Layer 2 of a small transformer language model trained on English Wikipedia (10 layers, counted from 0, width 128). Numbers have three digits each and are written without spaces.
A neuron's activation on a vector x is GELU(gate . x) times (in . x), where the dot is the dot product.
The model reads these tokens: "during " "his " "li" "fe" "tim" "e" ", " "par" "tic" "ul" "ar" "ly " "the " "m" "el" "od" "ic " "S" "ar" "ab" "and" "e" ". " "H" "is " "s" "et" "ting " "of " "\"" "H" "o"

The vector x that enters this layer's MLP at each token. A number n stands for (n - 500) times 0.0067.
0 "during ": 465256669720419337191472634419278528330628506565262314310391609515263540450368430396684419604402561536463392614437683586370518268714581499633434459460534396660705715358650347590484583661500453338395769560684758776484384429513478756579414565570616702403402411392678392428788280556780659236303344532616440508470501347592434405289139539465499647514507315484696604437474309595531579606566
1 "his ": 314179530646381481090467482381273539415639562539208188498357655417331560416380334480755431474438530428416376558391554417493569516663449567461761512612273481717583577359542615519315668593513516269346631547607769517533489417573471682566462483487768637359584310522538324381630456401769552451282537544460345460411651437475544384470090668533571633541464412538515574571522571379407593552501
2 "li": 558378562548658272336359393413374498586722556697165477607502438479704611342427317550866578471458496464537418527333739578543529536829467469520506334280246523512557371568558528639307639603518699245516448614524769556443409567407606617658440471489677532346577289650694424535731515379639638621470373328252319412473510450339610446577297921626561819549633547404757508372479396272592722724269
3 "fe": 689305546700650652284374767425294593648671539530186336474429613385433590515402559476706303459672518399469373552426820570473725502715408274452581488316617477421735349480602544633535699394552586283494431638470650372562339318337661556695377364708793573157478384423619404575656354363559509515421738460523338344662327488336498474621172607462591676630626284385748464618609336309466685665646
4 "tim": 588236537821613506467418392452425681376626568677214571434509449325347554259313268551721308687459470365643506725310467652388640423865533650350503549335363441461384518218711537588435718517531555501622413755654557448467466333583360534623530341539600596295428512628780467722703565249533444526503534484570205508484313478278578432694161665658498605458858556351559417640536461375532648725778
5 "e": 651419463640777420384360704423446602636588674460310400199415833394467263467518610551524507449632675505453442659589377521395586708760482649533678510368449579400626471495724398720679574309698465370488546560427621225426407422735686463564452334565553497318390510445695519582622368232626569811478832400667497531294303517173553470645175520375480792597790459308564486434774417339514647827512
6 ", ": 444130626719571496200295641369335507452776672445176337375384567637441547414399496355726549566492538432241405474440564648496502439481544555681531331489353505608539438273579469751446508613538500381423547620566690438392529563411539580586693502428766666466551425303668283386772553203763623411565572429657148588515497367464388324551231789612388709398534294514718430490507312291617567601543
7 "par": 519362388687538331298373621344501614535520469668184393350465705453564573448415496298883334594585706293444497385576707622503658459872491418371581397403206465596541413415597560666277708615489477414387640642634697406357393504360457601624334602814563565228656347716518523671665664569665461432520420549525389470676730305479525374429179595444515852411440294603445458598607526322701676680271
8 "tic": 408273763781584392456196548400419774439700399427229340245434558615530616395541176392762642446570552346520589497361460858210440581746499549356637640280287454642373400342625482545303544475490360231699613658704847393504569450427421560671523379432651493268417432479759494666792407396438407484610469456569406601588768306265560447366195422517498633363485500389563608372414523377440589727513
9 "ul": 494139657663460531424277653479499609491734337652200397423447616488708660275265371334457657626541627359451315628382600503483205325727448709451619506210326510548510378376624515523428732427574525214554562592590648511474413403611624574621193434664720575362354386640724526225933457287571530762573526556488215509334609348456452650578313792493536826330643403429460602426736484278368676566409
10 "ar": 637201519676540568418230645415431736517876544523552374557606776610461610457459239487433435491472619466258224717410392376375433412849448768414536659411247556671296712459542620532467699622731599238288542698541548658431474582573576449657327501554675476456546460482895455559670645360670421749459483696417357551311453325498475538523255794451438618520677602435553553377768522305275690616386
11 "ly ": 589250703747618325179314605503364634392840612579396386449561684372498669377349503419536691327547618490417215527266586252356541499504343621452650393530215610642740663294439451602506674660552580231374355728601669599611483423484580550673465365441716622393538314427548376476655452464704406497468471543613401517573530406217598311483208666550446580406578456433523575279723370312290588571415
12 "the ": 484259591686539358022505498379506503423454507526309352518412664375350535410319512342637357541527560424354392650326681493540502487629633535576566567513420545594537575372456596707571474390493566299318642553639805523602439357444403692691436441552632644393731487575603371482775521540784600340420481672571315558473465478401488366498085653576365588503567479499397476511661379454400641582522
13 "m": 692261414751424357355368429313305641529834562604262361405399558431579609485633479399652400687637556203470381608450602636548340608802507795586476551289278600428624524444695588749387650658587543367376649592574585394532504539463547456730432377528587515224690459565501438576800564389647621725457331607613444545612478338519436524512120748510247730512467357440622658529438592425746679707397
14 "el": 655375741645478505395421514270293624662807371548445337338466594570616557430397221347440555603442582465297437599343634273589417715808503606733634587200347709566555437544591496592539514434608655369347605815532752439429479409393563508700434208573598422325529488595842448651467585533581690779409727516511356476412409243372497485511237723612648816378672395274547434446682387295385679545505
15 "od": 694314524712594312440478604352431703576887454513408455145341483478420487324661419464509497658471531252444380678340603483461458624596291584494714466306550642618662725450735939571563631368561494449531742673576706593395333338447547419433429218304557548315556397367655483545750635389626713647428499544771286506268418347312518394457155780703530550468705545461504516448453541300457679612443
16 "ic ": 551510677703520440106183688514263588332782533489441150384391453487453481319343540558650665539565604475380432524327549593492515440583404580348604686391315591669816453290515662617541474392593522295427407572548717527376535345507509535580480449450599627311653432384700398495668437356739605506440402590541242605419281287464561314450165684375647496221527513579481596617584484375440608648646
17 "S": 544163579664480655188423595405421582513601533569389381579424605665657468490471349692495583776596576184318356495681620551475440421649508637702403428246327482499470622543526516681562513583575493444377577591552501198465331212491452569636511522727742591335671494409472304617751623273640667582500573664577306610552575409328428414367180683451394629417559380565506514293663669395504772530292
18 "ar": 617491523644546492436259536340726684513807469802600238566394647779436554507494213434379403486479666382390432614398529396392291591867583734470496606269240580614398671405562422581436656632586580276413720619518466675438435601406495504646327477674827601444581536404895416553613697374741359618483399697383259542290488312574546562586235737433393421622606492414570561434643545244471633656393
19 "ab": 686372769539568200451400551431544495508744390631447421295233458552493523495428403290690487444549659563328317370316556466496440556794241585618547569414167658594321623705564606563547639493666448349539528654424673710353332289445481438683366453533581735443687555583731384500838620280552530656166569599484493583311364371096497394474202927343430748446613401381635432349706460300415543660318
20 "and": 661157580643506411389437700435202554571628486398341467182302590485600452336455557421630593569425612619369414497330639336378393298808361253488605515292346695585334789565640759504584480529339417319568541719476552461239518422213302409654403416483566572284543394484595433607958602288626488651516619635696536487517449352571233351743216530662279591664372617386708392388654529385313591726498
21 "e": 595261455636655431298248713443314633671580561343475360284331670462523422381589598618586508485535636413444542590534583498385347659785461471509600504363470584453548498583659508788694427346686461341607625573467796401398293488554497482629380261614634466274507505380784487685777442264629508823447749365604427537364329469332562445828146606455515752426532460367603505504795459270451633785594
22 ". ": 432258544595408494195334609367287552456628571584185359653321565508522617436297577395718501493451457352454294595434713455539536485567446668686474623474398546617557555321577562662624533484713251358585472556507777464330444489403629695465558505543648668494623456454760294410788721319774485441676417680670186535513556379454551343662160711593452800636521230438755505438384431381487567706425
23 "H": 484310467636353374258508469327299657420498664551429168767330584646638717394329291692468590533702496249447438459592621471584436556670588598734462391444212535450535399604474638556617507568705373415436608623672576265457440271431621550683637532566833632215541541399610392623842639447581686656186675456420341519535605442420611355480159580487403751492575403644537412404628547267550726559488
24 "is ": 447486560757479434022428614397384382448685569689329294477581608532519550251430435384631373677465585377493309646390597299539455505683342429556606511687425524668749386376435535453456475544460504308490577462582688443479589417520338643608346490656562666263597376523516285499695485340736596363471533590461264540569529413466536372638196697510680609631640485488597661425442372361427570647492
25 "s": 569148605729501544227469541440429553487699381649399454446295584593465432393529279531643463650548686351318301817539553502535470548734490468611504532315368568450584508284480579706465479564564645352508605711654519348473334368524447572601459197608688482264683390725461343701713502261711644556476511763671245566712449463367428503587187673359494714399542440483654548378499418350679702679306
26 "et": 804313468761633481445334443439471612642696364589643166425274643548529583505521486363440511489543520445366530477458568460647495722734506803682833631234341612437434539497806559684466515604622515439530557595450556615422537396200490433708442491678682468389501508565619408826442324383554652593559634550676421667367503309263562363402160859793552426455524592345622688239645528301466638705416
27 "ting ": 489384551726446515167438511427301415268709570536340263263360442456584496386417458456747633502633621473506335433396386495235538502534612522525562429427387457586828579230698479487375519428574497399453527753578713550457373446296368565738331529746802668447499467408698259673578455519680471481451551648720310499551504405497656359538126850600505489320548430464556634568554317439451632660523
28 "of ": 630340538635656303111347575484246515304475637595443308422369654528384519383476573394579379609521586530438408516296631593427457331703543361567477549366377463622597395419556533622518592507586510355475659549463808564604307406384494678703438453463821731318633384323677293648777437346659552552447464651576324491593427281343394318568140804587324691424514523486419722432561384538412541537645
29 "\"": 309084426665643538212314487383521651378553718620252241697381613585425660463402527424709344394576551481404405618412610550664397530460441610695457436476604587601668512461401611622648595404604421327544506631639628298620459369418439742646323541647624668363531221367489321282812495281685340341550561712621255521558569375401289405515187484601375598500623382381613795354496323333625609588467
30 "H": 459335449649361389262522458321343636409485687589431166756309640617627706383329315681515589533722514254410418436586581488597439557678612568715449381424194530461534401610487630570613500554689393416453579630671546274455436284452621533673632517541828615212549549360589396631828645459604675632188688464418333530523616437403618369485142584497413746467578414669510418412629541267545734577459
31 "o": 559339651557652564358356640450311557466718448783110496642481512445381458397552447460551308599483632191592517808426695235619637619709679407381599476313354295516696549373571427621468427314454655349646508566476633334382482661413246563488522392507642475216569500352560534675590429293684647690362722595702244565367450275513409464773242710482532438594648583400695609310673639222506728745348

Each question shows the input weights of one neuron of the MLP. A number n stands for (n - 500) times 0.0011.

n119 gate: 516483646632602528432658513472479522605584374430479467555645560395509620518579603484580688379542513622443796561458477444506585707619500278319349715397560586548575503449255324468516449366393589414517465564497523453344531552617435513441425456395465396351739710311436661581368725638646459490518673524513500481582368448560404444594475547597451182581450596637580519375591644414628566598567
n119 in: 503614608412699580359729618421443724299312503587596435413362618457439510580483513559500483533350439540556665568727318596292381493596346528387651590393272490507466385413476620456450674412421410297424583570497613286477432568381584397631623562487440630626435507377453687619383583547338328517584618570688411645424329479376477500482343489598500404581661545507487523435561562730698699442367
It fires most on token 31 "o"

n102 gate: 493605662479402552267394397537493490493486607543504304401542334561484480490458370470476507541580493578585457744422503207596579411417527401538668601650527288630341437605428524551399395533399605584479649118349298358628510727349451480480622583510544624679365826534510348535464429480447642507529487370513307440436282514317524380439656453401519490396468511597553420275493331507559737368561
n102 in: 476397486569523653304319563500567279493427568741526500479671579579639586460535552426680661727479549441640333507314394344618507403643612393465545652738636380469247419634500541333380314530507631730479479383401426473435374490394430541736547619661500530545453597435368366465467551586336688554387517391466566537449417504443548464504770536572251461667626457563623493258454345386348588390693
It fires most on token 24 "is "

n70 gate: 367379381477316327438447693573348370512320625465398471547376606337414506476490491590401558697494343447352513519611633249554443429513445407405693429608628436469494372522547663304460556482567559638506515605472576524534423547528694353566425570506506397604356378562460383654664690587385374628494433674540391302509423573484568692731469594477438573432439487629527379428500660559437405453488
n70 in: 522484497520348610330583519618524402549592506645345454621503438569351640491782525638560497469600468503671546516304497406531625503480270562432252518528609384567497637484506620646506525669525497610330472487647435601384384471603677403392303239591484412365472446554430425519544547620438346579589578473379547413593627532575494431576500427375365439384417513349543664343542404380277565312665
On which three tokens does it fire most, strongest first? 3 "fe", 1 "his ", 10 "ar"

n112 gate: 564810531539555597437564449457235550536544520601700232530524493181609519369455574441289317600367357544601651500577297538373296493521405555404725423624592440614435510637356443392652430643520547437548493643460473435510448415520616666745442303434333522593555564610470513456461431637780640604622543379602664461596600555659537604504578581576465486461444476469435372562670435640387603603541
n112 in: 504496543586391497369518589517348465624443343630697412482485448281688442507478575631447250461345716603607686267532613358348320482571375654602736531674542363472580465567325489532528521662364687493504496761461809569493565572349562437628417455489422584426510554475482635301263472681643379500600385453643557654762571489676589544657488769727540522470511441500428556680590458691493445627416
On which token does it fire most, and how strongly? 14 "el", at about 1.3

n141 gate: 427557664449424444871340746385430335570438497468533355472553464442444381513514327466548445397721286452435695531558673482419559575387652389642420500317568490375475371710368452590480528403524466438582568603422779483548513510541210428446403355732476749681573580442503595461602401438375456778294469632656533456694341511472611511678508602386513500645305496444410527527609581558493408440653
n141 in: 571507518624668541380626173654439614507586535455622625618416596418466486312603378517536702401333551582455481734514463463715417470685567456438557493696493447468326665368761546342578400590349493567338479528451229431475483435384583638483493500345539519334566324699564409670519447643684614537700651361159470381479575482393597529519520279302558639290705581420466378517319590610496463613551
It fires most on token 14 "el"

n282 gate: 357513559548500657407484408516385412569356369541444450444416534529597353534567637652604542558473523591615602405490487523326411531517395443453277341546355323399699442578435289657287503351436400529382704500603593506539365582600447416370573391361513577384695385545438605391369481441544348584503506370311364337391220563399484436445475469466460480736354567497594465579523519182390297377454
n282 in: 752641384580531423477503324525466278371439616367334405599533513288534384543451481429462550620426481618596583606516461618339274606510403477412394378500600377510604438576650548577361405571516484481447607459560356343550365519582604440425506250361319661402552551529375476477342560436480451381479603218575374409459347591283478388416539604461358692647477592374546450457442472249513578581440
It fires most on token 2 "li"

n124 gate: 394461569364477533650442483400496493418541510202366416555637687355588425370559483480354365446552728452472393641469559549457321369255703296364630497316493564405552577449452608421497469440426558456574517449507483437510771603262651564477543570534520496557579500442428732486673281524381517535544300519256711433714684469532572317368295407497590479318571447272631510454566513456542469503236
n124 in: 424362430525569662420226535365629418713552520733471571279670357589669599510592656396400469534609262500618601469586468588503713436675405447405313500645534595434546574627127654424466551487520298798408650425412429470619483545633560411644587588503466370459440392411531418573522418438514597507288520552371496426507576669521424525778446674529516479594371550633420436487476500287405644560331
On which token does it fire most, and how strongly? 7 "par", at about 0.65

n142 gate: 322425590455538725455603510590437520471500387380630690553547503484570440758666503468266487543540600444353427410717392530462527493580387537534348475487292581424466529671414392553278599285484706611605500661445358452500465273549411562481698603409254273569596457474589466390528422408704599418460451403552444536562454524361325480434312451466622386562558599477545384298510590510571696247406
n142 in: 403403325554480708500515476464623494526275518529568591579563251509599284439731335577397624573565599318269532681600603450491592544429387663609579378670557524509531527615530530521515570544503506581434467430293484415434412414650395623524432351644548359404597577579427503438564572488603420302500551503467568315626536345456311287443524599463486540490529262478509536405525423561469453441615
Its two highest activations, in order, are on tokens 17 "S", 25 "s"

n45 gate: 690678458591636420657552507686726397513296422475744543278425478404391477629479531443289562407479521486590246444462528379372588460613531532418312503666347438389493429431542469486544555513548510620479356631575348446545533413592510253449621561435586526647661744452261212504456538607618601597477643395571264466524569394471614214387566689357664525682435325598353510540416503403465705472408
n45 in: 504540493377276425455560489334655511404352614688447235518351482532480676665055422599535710553453622422540430543479482533510346654631400642478521480553490381574468351398419577567545507613403570430540770507503377456510568711375704657383394573577672458521551528669302463514377622472304531405424441483764587358392507605376638278507472418576661432452677518668221652517371510370554551569597
It fires most on token 30 "H"

n67 gate: 539547793413513566590470457477370454573329426445381314451321449340415525550588632404648516549533346513551683616648436655267400644465577520338536746464380676424520406575672382345321739494506690490432562644643520561386636364604570529494605632357477550585389457516477584590486474510276455412522464434616416468600395433551724483597500503438484433358737449423595532388507266520621692540600
n67 in: 470398463462697548657317347500489586519580705452528514600711507753421697567486347555536572253544285563590632660292554656677507455640373524452453522377559454590406571467457513743703520645526678434579562516657476516467564443425497615513381575539401404355442286645453528453532507589497397476537500443604422341539722558582467377517415441403437419451593432513714409651537442266432188507622
Its two highest activations, in order, are on tokens 8 "tic", 4 "tim"

n174 gate: 487480513654688554437460587529674397503384415479581466493538472345688611424463623552410368510537409639555417366616582459561513500511422606619427389656399402513561451450620401347625688281523454283401286622431633510513465456431577431471468744431450493562401350576580274540163533420657600555608526424598659490503268829568507387176367413260453602388452524365532529532460568507439483541444
n174 in: 446493568433641639527471548528438382543478308573661368551503510204749721509313494497683649490412422458606500607545553500338328563409506586526551613417456535352438459446474369468535551435532484382593395545538539423510315646478509338600690575503465555433574548577612476513578468385345627609626396506550343607289500520820359388517571466449546356217510523257386610590659472656562448471409
Its two highest activations, in order, are on tokens 16 "ic ", 27 "ting "

n19 gate: 599638410594531555557596340329592354386478456566619569513379797443592540625559382426497569630442552411424393558357458653389400636547584513454372445522641720261568544557522614449513551636375367149451484405572585540487472648607405569599485581616636702607442692598529467429426516560589404526509384282428551297509602461657503461580514530656403510259483434516494531460610577541747490487404
n19 in: 591590513585635542579594601494420612313556362396353458638487334534500464602372553470484379612506605416516490500534308631391605533268497652529522344484611553434599503450509323491559332275395494339539447335494506379528494664247684522482397521534569463432709620503669467313712404422416573662512343464515714503451509676548509435461594592400509548309572461449403610682379396562625545583645
It fires most on token 13 "m"

n169 gate: 543510365441375473297431616382566416479643579642483647559705584417494426545478369512528632432525582571500399415537433503660642642484470317490715527329436512341658399333428488469432525536372423639609512373491223488386628572485407620485395260349410640617626553355494415519434414547535551625448555527442540622543702602535631433474497399398347687350429679550698524485453564580364576611394
n169 in: 509535457696579679458534466458680482710469389455448475540431382640565573538591712509466591536360543592386330398409563663675360567426716532425353195439428470408509527299374625571430445553602503539595312488723547506591382605639432421452420521412598296597595512619497529587532455430547497614400620459512444548349537437374466497522684529583387606744458393531453359476373464375547578513457
It fires most on token 25 "s"

n205 gate: 575588529523421442410417486451531789607511640444511427504658552500407524626467457545489365507558605396363395532454383661639203537538588378801403329575430472360395311525346568518613642861479568486625493383387485804461459529641469323368663416521286535546645302404450757613492560496493458518457619394328473584595614463732475500616580541581419102579507592601355490469478319642369610591507
n205 in: 424600599287708438633395438546724320392486645334404281511396545396677476507437627356291475529595559543639534445565459426496559575630366384485612704500354514543643525486547356304389324486532475461411701389340670423475538613461691389546440458386486589432713405690724715496466550623426808366709408393535535479674449496519757541527395621473459452428425619467615514423511711392629744146520
It fires most on token 29 "\""

n104 gate: 557610343622586586635248707494366360434399567478529436452347485459380474651421407486452606539579198604311434227610286402347654450604480602537542469586462447372564503506569613446518702572497530429629473503556402486524483434615580361395566564497657538648465521420623537573342538568432393559417380440547363605526387564697494494575410647489534689503394540563425413587539396444552482457477
n104 in: 636565461560530488490452468543453238396395481629446357440431503513530381555289290398608579717316445563434414295465220507408661503420512625467570430490569641433565531541691475395534310651294620475569327399547429528698439516469512374253491348619611548689509388358764551439433459567559494457399251551506463625506440613500490628600560623440542406410335428567469481580587488478610442458485
Its two highest activations, in order, are on tokens 27 "ting ", 16 "ic "

n132 gate: 485561591484500700458506603727381435500469521477483433637704461635619559387389267617395368682428519497635539616716659376467560448566518407468631571457384521385604646444444512646534398482466374580580577401264373602555420440494572420675515348485472497346368428503578450812402564587474491369601509456607583567710701665599323414650597614448500503389607430494551542575446527528437538421418
n132 in: 533541622672241725335426433474725410593487421632350716329545420639666554573411574481473632454524595383434364594463377541396392670507317538551530478690632675293402507626416487386586483594385444510404401543408626506424442564546506384572617526655387421503732772603697405385345414563356532562516569576369254471467407292541463538535526556396500452511312514649474533296720513384582439442535
It fires most on token 17 "S"

n207 gate: 544410336511396562429486480609478406458493715423493673571542349467529461587638314238574406339428514466283366456493351742592524577350490514196666497358603450527541626614493513361580608507613634681417640621557531337340581425520409480592533583523631340460435558362351506462600593530747264228582530628338327414404456376601625472454617550532644572479500490411422424493514444443683169531462
n207 in: 356419521450589645522328349607654691407644534479456402510553130599530484415598390321514432592629646322571321324681388507510576507410648295360497353507419473514322567333380463644561292104547629524504391408611430321544605476449513368640523500429497522493526438541562519451261676548690517443427678490503310433500575280645500553525576511420614619658557620503484687483531427565455357601542
On which three tokens does it fire most, strongest first? 29 "\"", 6 ", ", 27 "ting "

n34 gate: 507507388569484406394516493497378549412617545357608456389664541558685366528507552275435510523540573578517524477610687313576391324359481446574425400611567426556510500458513513500439292529324464367598468458394594544639632174770462468564478487535542773662509257461454630589479429822507491513482426550596483436535353610651683490346711514439475447671633500411421395471540446581347330603737
n34 in: 522512670535632428367534182558313426597489493764428477634592550763521696525573395395452389574530515545272637549541317584576610461338573508469399664407496426575580730634601326564437452525592489648408537433721385745607371492423374636416590537618448268290543676200328468402394680481669388238451580365658488438676552725450418465527450645605542587660368584647428722525394634533789481367391
It fires most on token 0 "during "

n66 gate: 493479456409449449581460725490561433497363320524529538466466458301506276471490577513758629736779537661375363372640483603558449469652726459521376538637434550564571536563466653376487550539408380616590298430553603503477542703292297570402620441579347453407338466573430452632443394386517302510413576516434300556398590473569473579454675402497402585521343466622387323412388767317562435644361
n66 in: 461656604693556308531419403522679529646442367530479497293599530410383525568579413472429682388493637687299540487699447325584683319616607350394532420413544411513405465664358372500487616563446529538463612474471708559583485396529590653588441595586539400532472766564626628552653751664510384450509411466497610468592651615547413254392629564524466375585567444484388405685503453555421615638342
It fires most on token 7 "par"

n263 gate: 536443638497488559769435279471521529522594462486590443419437651413537447327510354447344590648477520490550307382674430410362628335473392617430581488503487542403414322529412581302426619642468320477450510497452663541683687372532525548475274471452471653298610539577425614273562372542590450463485392284576614417532565593433425497384421633503586232701409233553553586607664547532589334421521
n263 in: 807272475369562795365432375633580372521614371556523533457500315514637544432376414472685369574485522518385433421493346559517395515530290382610600370529690571529562591528403347543405440327633447461577557652627657621376486529356607620545445591719379377405548529589647365536504542233680368496363451619384652496423536740570607555732826384295672453466574647326565566538239392585518460460564
On which token does it fire most, and how strongly? 9 "ul", at about 0.95

n55 gate: 583566578532515512445562762446690638737491392666615516549329414488518397386377254303509546351447553445516558556537594443554428593481437506598358318485328506571537509433605640629679463551385604534465533469600409343533521543521518588389646545482500662530358605402497398444481542479481586608463521444545588446331537726449472655600575510584285484413449177475666482476422629622459299541517
n55 in: 599394500435530449539631600564440416629509552594444487519685510343560402610376385569379540531449487522471445456488662541485698729539537384592550467615356574435415637590363565372423491355607475525449466324626516440497461396402719565452560734488630403414644516621519535323602617562423446503767546269576616601439469462769375484415597493442535678588613343469626299506579621525363592401350
It fires most on token 23 "H"

n15 gate: 641454445405503503372484474516400699516529557363527414284358467784457589482454571603526681286330327458463480354538533503544493557381321513428332362648554468600373406410477446532392558675411446580374379593579539363618525604525416281544544487370618752666550549606278533474568354590536637400365598552623301509396555493500613344534568466515704474271490503451537670616719431455431401438543
n15 in: 551269357456445491375416432484445363553503447316497467484289563846466482439569346643471525420503338516497413377500474592578490440314453636421580193647516573638419522561545583471386644379497430611464494570522461429468565338617312519615450481503465583535553371525545582539619437452592568596359569366560500723629567392408686295584682621328424516409376371393577437625549700644549356700558
Its two highest activations, in order, are on tokens 6 ", ", 1 "his "

n261 gate: 475633292442414603338596401413618491503448385734523383629367478457485438286475608601414604497537559601375468590445475560360600570377343341519540447491512421522506337665300421546533671393518445518525399271585620378552491674324485540617509587482393586518381494524494643463445403521684575436437545564421503627424448400611371284477411432445567641464420405559429551419322784350619327547468
n261 in: 465428583517454183520471666550470588405231792497500591484428487616543403648468471522554374525539420459688570624415529646515535503684491526234519530541503581490381602421544629614469494583435491343523729522444721469560430494697521572373503298534446401575674628519351464481393656408520435477397419539637351382484487581213573520470528513658599565616474598564555429599304417566338380451455
On which three tokens does it fire most, strongest first? 1 "his ", 7 "par", 24 "is "

n226 gate: 381497545735543629491626437442510539497512400609682304524297388574491614551433368555300630518503433578270528533521521497381485565718547503325509617443609497533366582271443349476710432338488479349546577488379555448598451406553529311517648474547542372645546476461329336436566645488472329549472538543271408512573500543568446528390537447548514655434534408548486392573397576378659320497466
n226 in: 510437468530227562429346497553469436481433478610558470401559550500389322476454394680449471392555422532364530745526346543481523493530462325457378699596456332378464544532330433384582388475472589592351678643456290627582408315528500525575475547519414469671618436663670482523473636436523634530374736543472524610626334386368538523500479813521424493460503523695648434525715559695386520546282
It fires most on token 25 "s"

n279 gate: 500405366388465578434474533583725507400640800389402470533466542683450203496443474382493343504672358353638361389537492451446485439496352565432696461371620529459252334584548438404413757385431529555489409548420500443533341619318258566335321536248438623482293311346711444320324394529739396610545511353366626420344445477359496607160882407562598534454665413444486417511545500632477628455497
n279 in: 590738786612464417580420361520876686670628365593419415545379572486447543681652555363397353250360497486575612590579708500396353539540568504581441417497456439590475483400493497469497541483534514548482367510537380563637391643293268449655604473466579526524403431377465229545606565441578413493481395510588607645612414525429755479482654754312546373370442447371563278322483477418634419419679
It fires most on token 1 "his "

n95 gate: 575549418496438334418551381649304432605361577387446598704755408625380669529336524638388789449535583548398489394351570347404514602443646384389616484534467497364296490473483706510480395513527426460374493598554194457480226497366605349566405699279317719392572579503592388452629527375573503549516513471563460500503456614486582479354738511436519507475496594393359254414266497497406503701555
n95 in: 547493425652407503489510338490766266224510533560629690544510409417471613352445601617312660480490480376524394646560435417640428626472592483466517687399427560537534615513503513419613416389569340487524640343550273441517442354384406473493314665228477641560617429370355560319539537362548340420371381494543550731573376349320510725461414557348611431539668455640416451343551513520304514562652
It fires most on token 30 "H"

n181 gate: 599408325628528352281445577190743360451513481600442700417530347627279460607431269394423586430467581343493544584436385677488425443436466533608423399410330630554448519612298516526468411568626545548642398427554487466418503523576380696497593550554465524459426461605301515516371396535566720507363550485522217566276542500503468480463718187515600454362447516481515472385464491580490451533533
n181 in: 551444357622506451534351494484607635422619292540339629416487477567636506356427649690767411506579382506580487331606632427622542393480519630497429389545487503548605566522532286610494417503614513494633593574494523338296648373449683475547316538490667521688525607365232610340452414391417603400410472589449431481424323431444316573311299368551552438669544576507627434459444312567566342467366
It fires most on token 29 "\""

n280 gate: 476668569767458503546439459328457537723609394429413399602381687584393334455650551428592544375603583568570525521514385632454435627457503560469646455669590423680486327507214382360554662635423561497339396456567340503510660514644565779500576620634581631537497654432602436603539547561524497486557653539277775613493592573472622430632818439695481718589680584696435636513534540378486486521369
n280 in: 875582438436552396671525743525751529441496443305546582533370257615666531565337460465471714468511090395455466405453445507518485586485528493489424514540585553460386603644500446594546478227422421378407557396603777542489285478475507536388538733368723438536465351676435435606679450435526367321268748266355400468571594500560576429330247621398650540383376597416451574482610468460518507533476
On which three tokens does it fire most, strongest first? 30 "H", 23 "H", 8 "tic"

n90 gate: 494450556360484659558471520437507636422227484541562603682410409448497351639394441635432310593523441383527510412649417580544589207421770490557513391445462433445375525471653735490391332352321407722373474477481550475413469470369413571639478452426620587584346392636526654609579423332269475557521570370462497681554455474239506400459482507351583500401601650392547646500556674413321517520555
n90 in: 433479469436439432440652446372583590701550546423482358399500503673426632593572662552577630286476473537430461486510266545539493538418345542469665728604526480476497325597641340382729406529622650340600480370550476406437584395553455523579770539669356384403662246350503541391397679614777497615447470510447360513593671606382288549373534599560567527638461341405617431487681529533459696404325
It fires most on token 17 "S"

n312 gate: 477395400441484506424411616535612339452546613305672726549541572552585487359537375452592581379403567487585390487356345409404560452570613707578375550418610419592453700533348363394367477490516533454588663490380281408614598507669408435542328252536507684458500520562668512557535393510470602636515406444561577674565503611575849340490592421732525497538678388613611503590740654608366308540472
n312 in: 632374386456503289368425571393693474422497500561476420342537296538491537506358500469390746561336474442336493507568374533553464671449509457278425682352452462464365506661338253562203301487513596526547583372567546569436478719580447522437491427315529424532544477542549442425534612455523581693506497512544590516513539652280471207290601436391543609520446537395537686547641396738381441451515
It fires most on token 10 "ar"

n292 gate: 516662392761624435591364516406383465410461547493507583590358553589627377340543552516487545590235356532283625244494658490397507379619437487619526398487538557577336670401687349607468455447456430554427401510538431369592534497643618449208519409379436694647584558603390604520561347622460519470563364482373579560323294516460594460527342486470640428412406337435332626487542500750438431546442
n292 in: 375703517710648591500487398468314405510641362517531638605500646529469340387429461510579705722467530684660696338533359392414384295552481568591487509359497588493310542301490582576468621462626418497385536611629483456344714444694506506289611275500592458584332414523392618363486487605483602378356500509361304474464431584605572314459500641389562333569633470434541410433490567559296440644469
It fires most on token 16 "ic "

n106 gate: 447402482391511443428491595425646562423286640423392387452384478488580688494537536526601421668578491482327413416660497527543653438481535276497437514485503479619491497432435323655562308627518388580644382417567658609347460578541480400506526430544408656376635557562440514485462477547231304644666643540582677573488518448509640387559474459492528539313602534590294587439609630447536664424601
n106 in: 539488458375591574600572527442471420529592494649443262372466491400457366617433712552458373323382440426593653563378509372474413667352357325448545697545515412396554622435548618381421660526427447583540450391606342345435540515523523494697471421429556379479578596453533480437450506580656436660408550449465189637541479445521482439531347597447446606559447531346457474303730549482612625530635
It fires most on token 21 "e"

n231 gate: 327279484462353641418425490503368468626484356432698530487577365351522765559560513348565684529311500467439551493477624430633480486455561476246624463673577581245566535422631565516390607465372630396564597532545630437510491540603440597468535324397571570461405520497539380474528609497221579517427487543308486596324497490379582618500522346423444703568197339345409366364550624724553567630457
n231 in: 506424591446549559389523426475414398574343525426866398603556483455297549528549706484519624631461497513347571397519553398478376413537594331329558546513528478577559648251590612574643462453326682510477551490579497382510466383443583376563525333246388790541323416720432381389503456359470354507512557485371308421592526625447510361473489453582442756564256368454543497537624534500500382516324
It fires most on token 1 "his "

n144 gate: 412628657684571617592493598484522389448433592598507507517393322463261348362624656578456470356706712305447525592567431307713514546340523183583561423298603520483442563406520513483523413441351560490437447346633486722483315422557393477369422474383534471376480480627530564459475633699438595437481242439679586358507332376663240500344564457408420510631349583575532470552510507681311521614443
n144 in: 670488303600397481145265341581623579638651655322428480182533689331595682394398460415437476500258110647586467324346463614431492702525465582276556496587453422520456399453548555389476528546500401622422516370719431362253435540660492602604285294766611743575366249539413500379487465575373485357504554526364238574309599739435528443712597375399489585321682275556466632546689515464512609674601
On which token does it fire most, and how strongly? 0 "during ", at about 0.47

n230 gate: 469604518420533490416542563357403417453336647435574600434385475479397383374514696497416490493557292611193365489500618536426355250533394158586402493611572211340496480424667341437497597422370469465669562296572407419417436426349594376510298493462517691490443416618517493433404448618665541554542633450438474609586500258349514399412810485631418681522435206260671588554648466646546361560461
n230 in: 361576526473636466432419591453493606569503506426411261726201446529661432531586555469677471590425392565507527529333388321397405275466415340517400426680414283461618263577371410558360648397443519490690426500532520419612407379414366497585494544471426580519406506452555488533555478603503434287470500497452559703402590404320413197459460456427448326564359430536565573381660610442530325302665
On which three tokens does it fire most, strongest first? 28 "of ", 0 "during ", 3 "fe"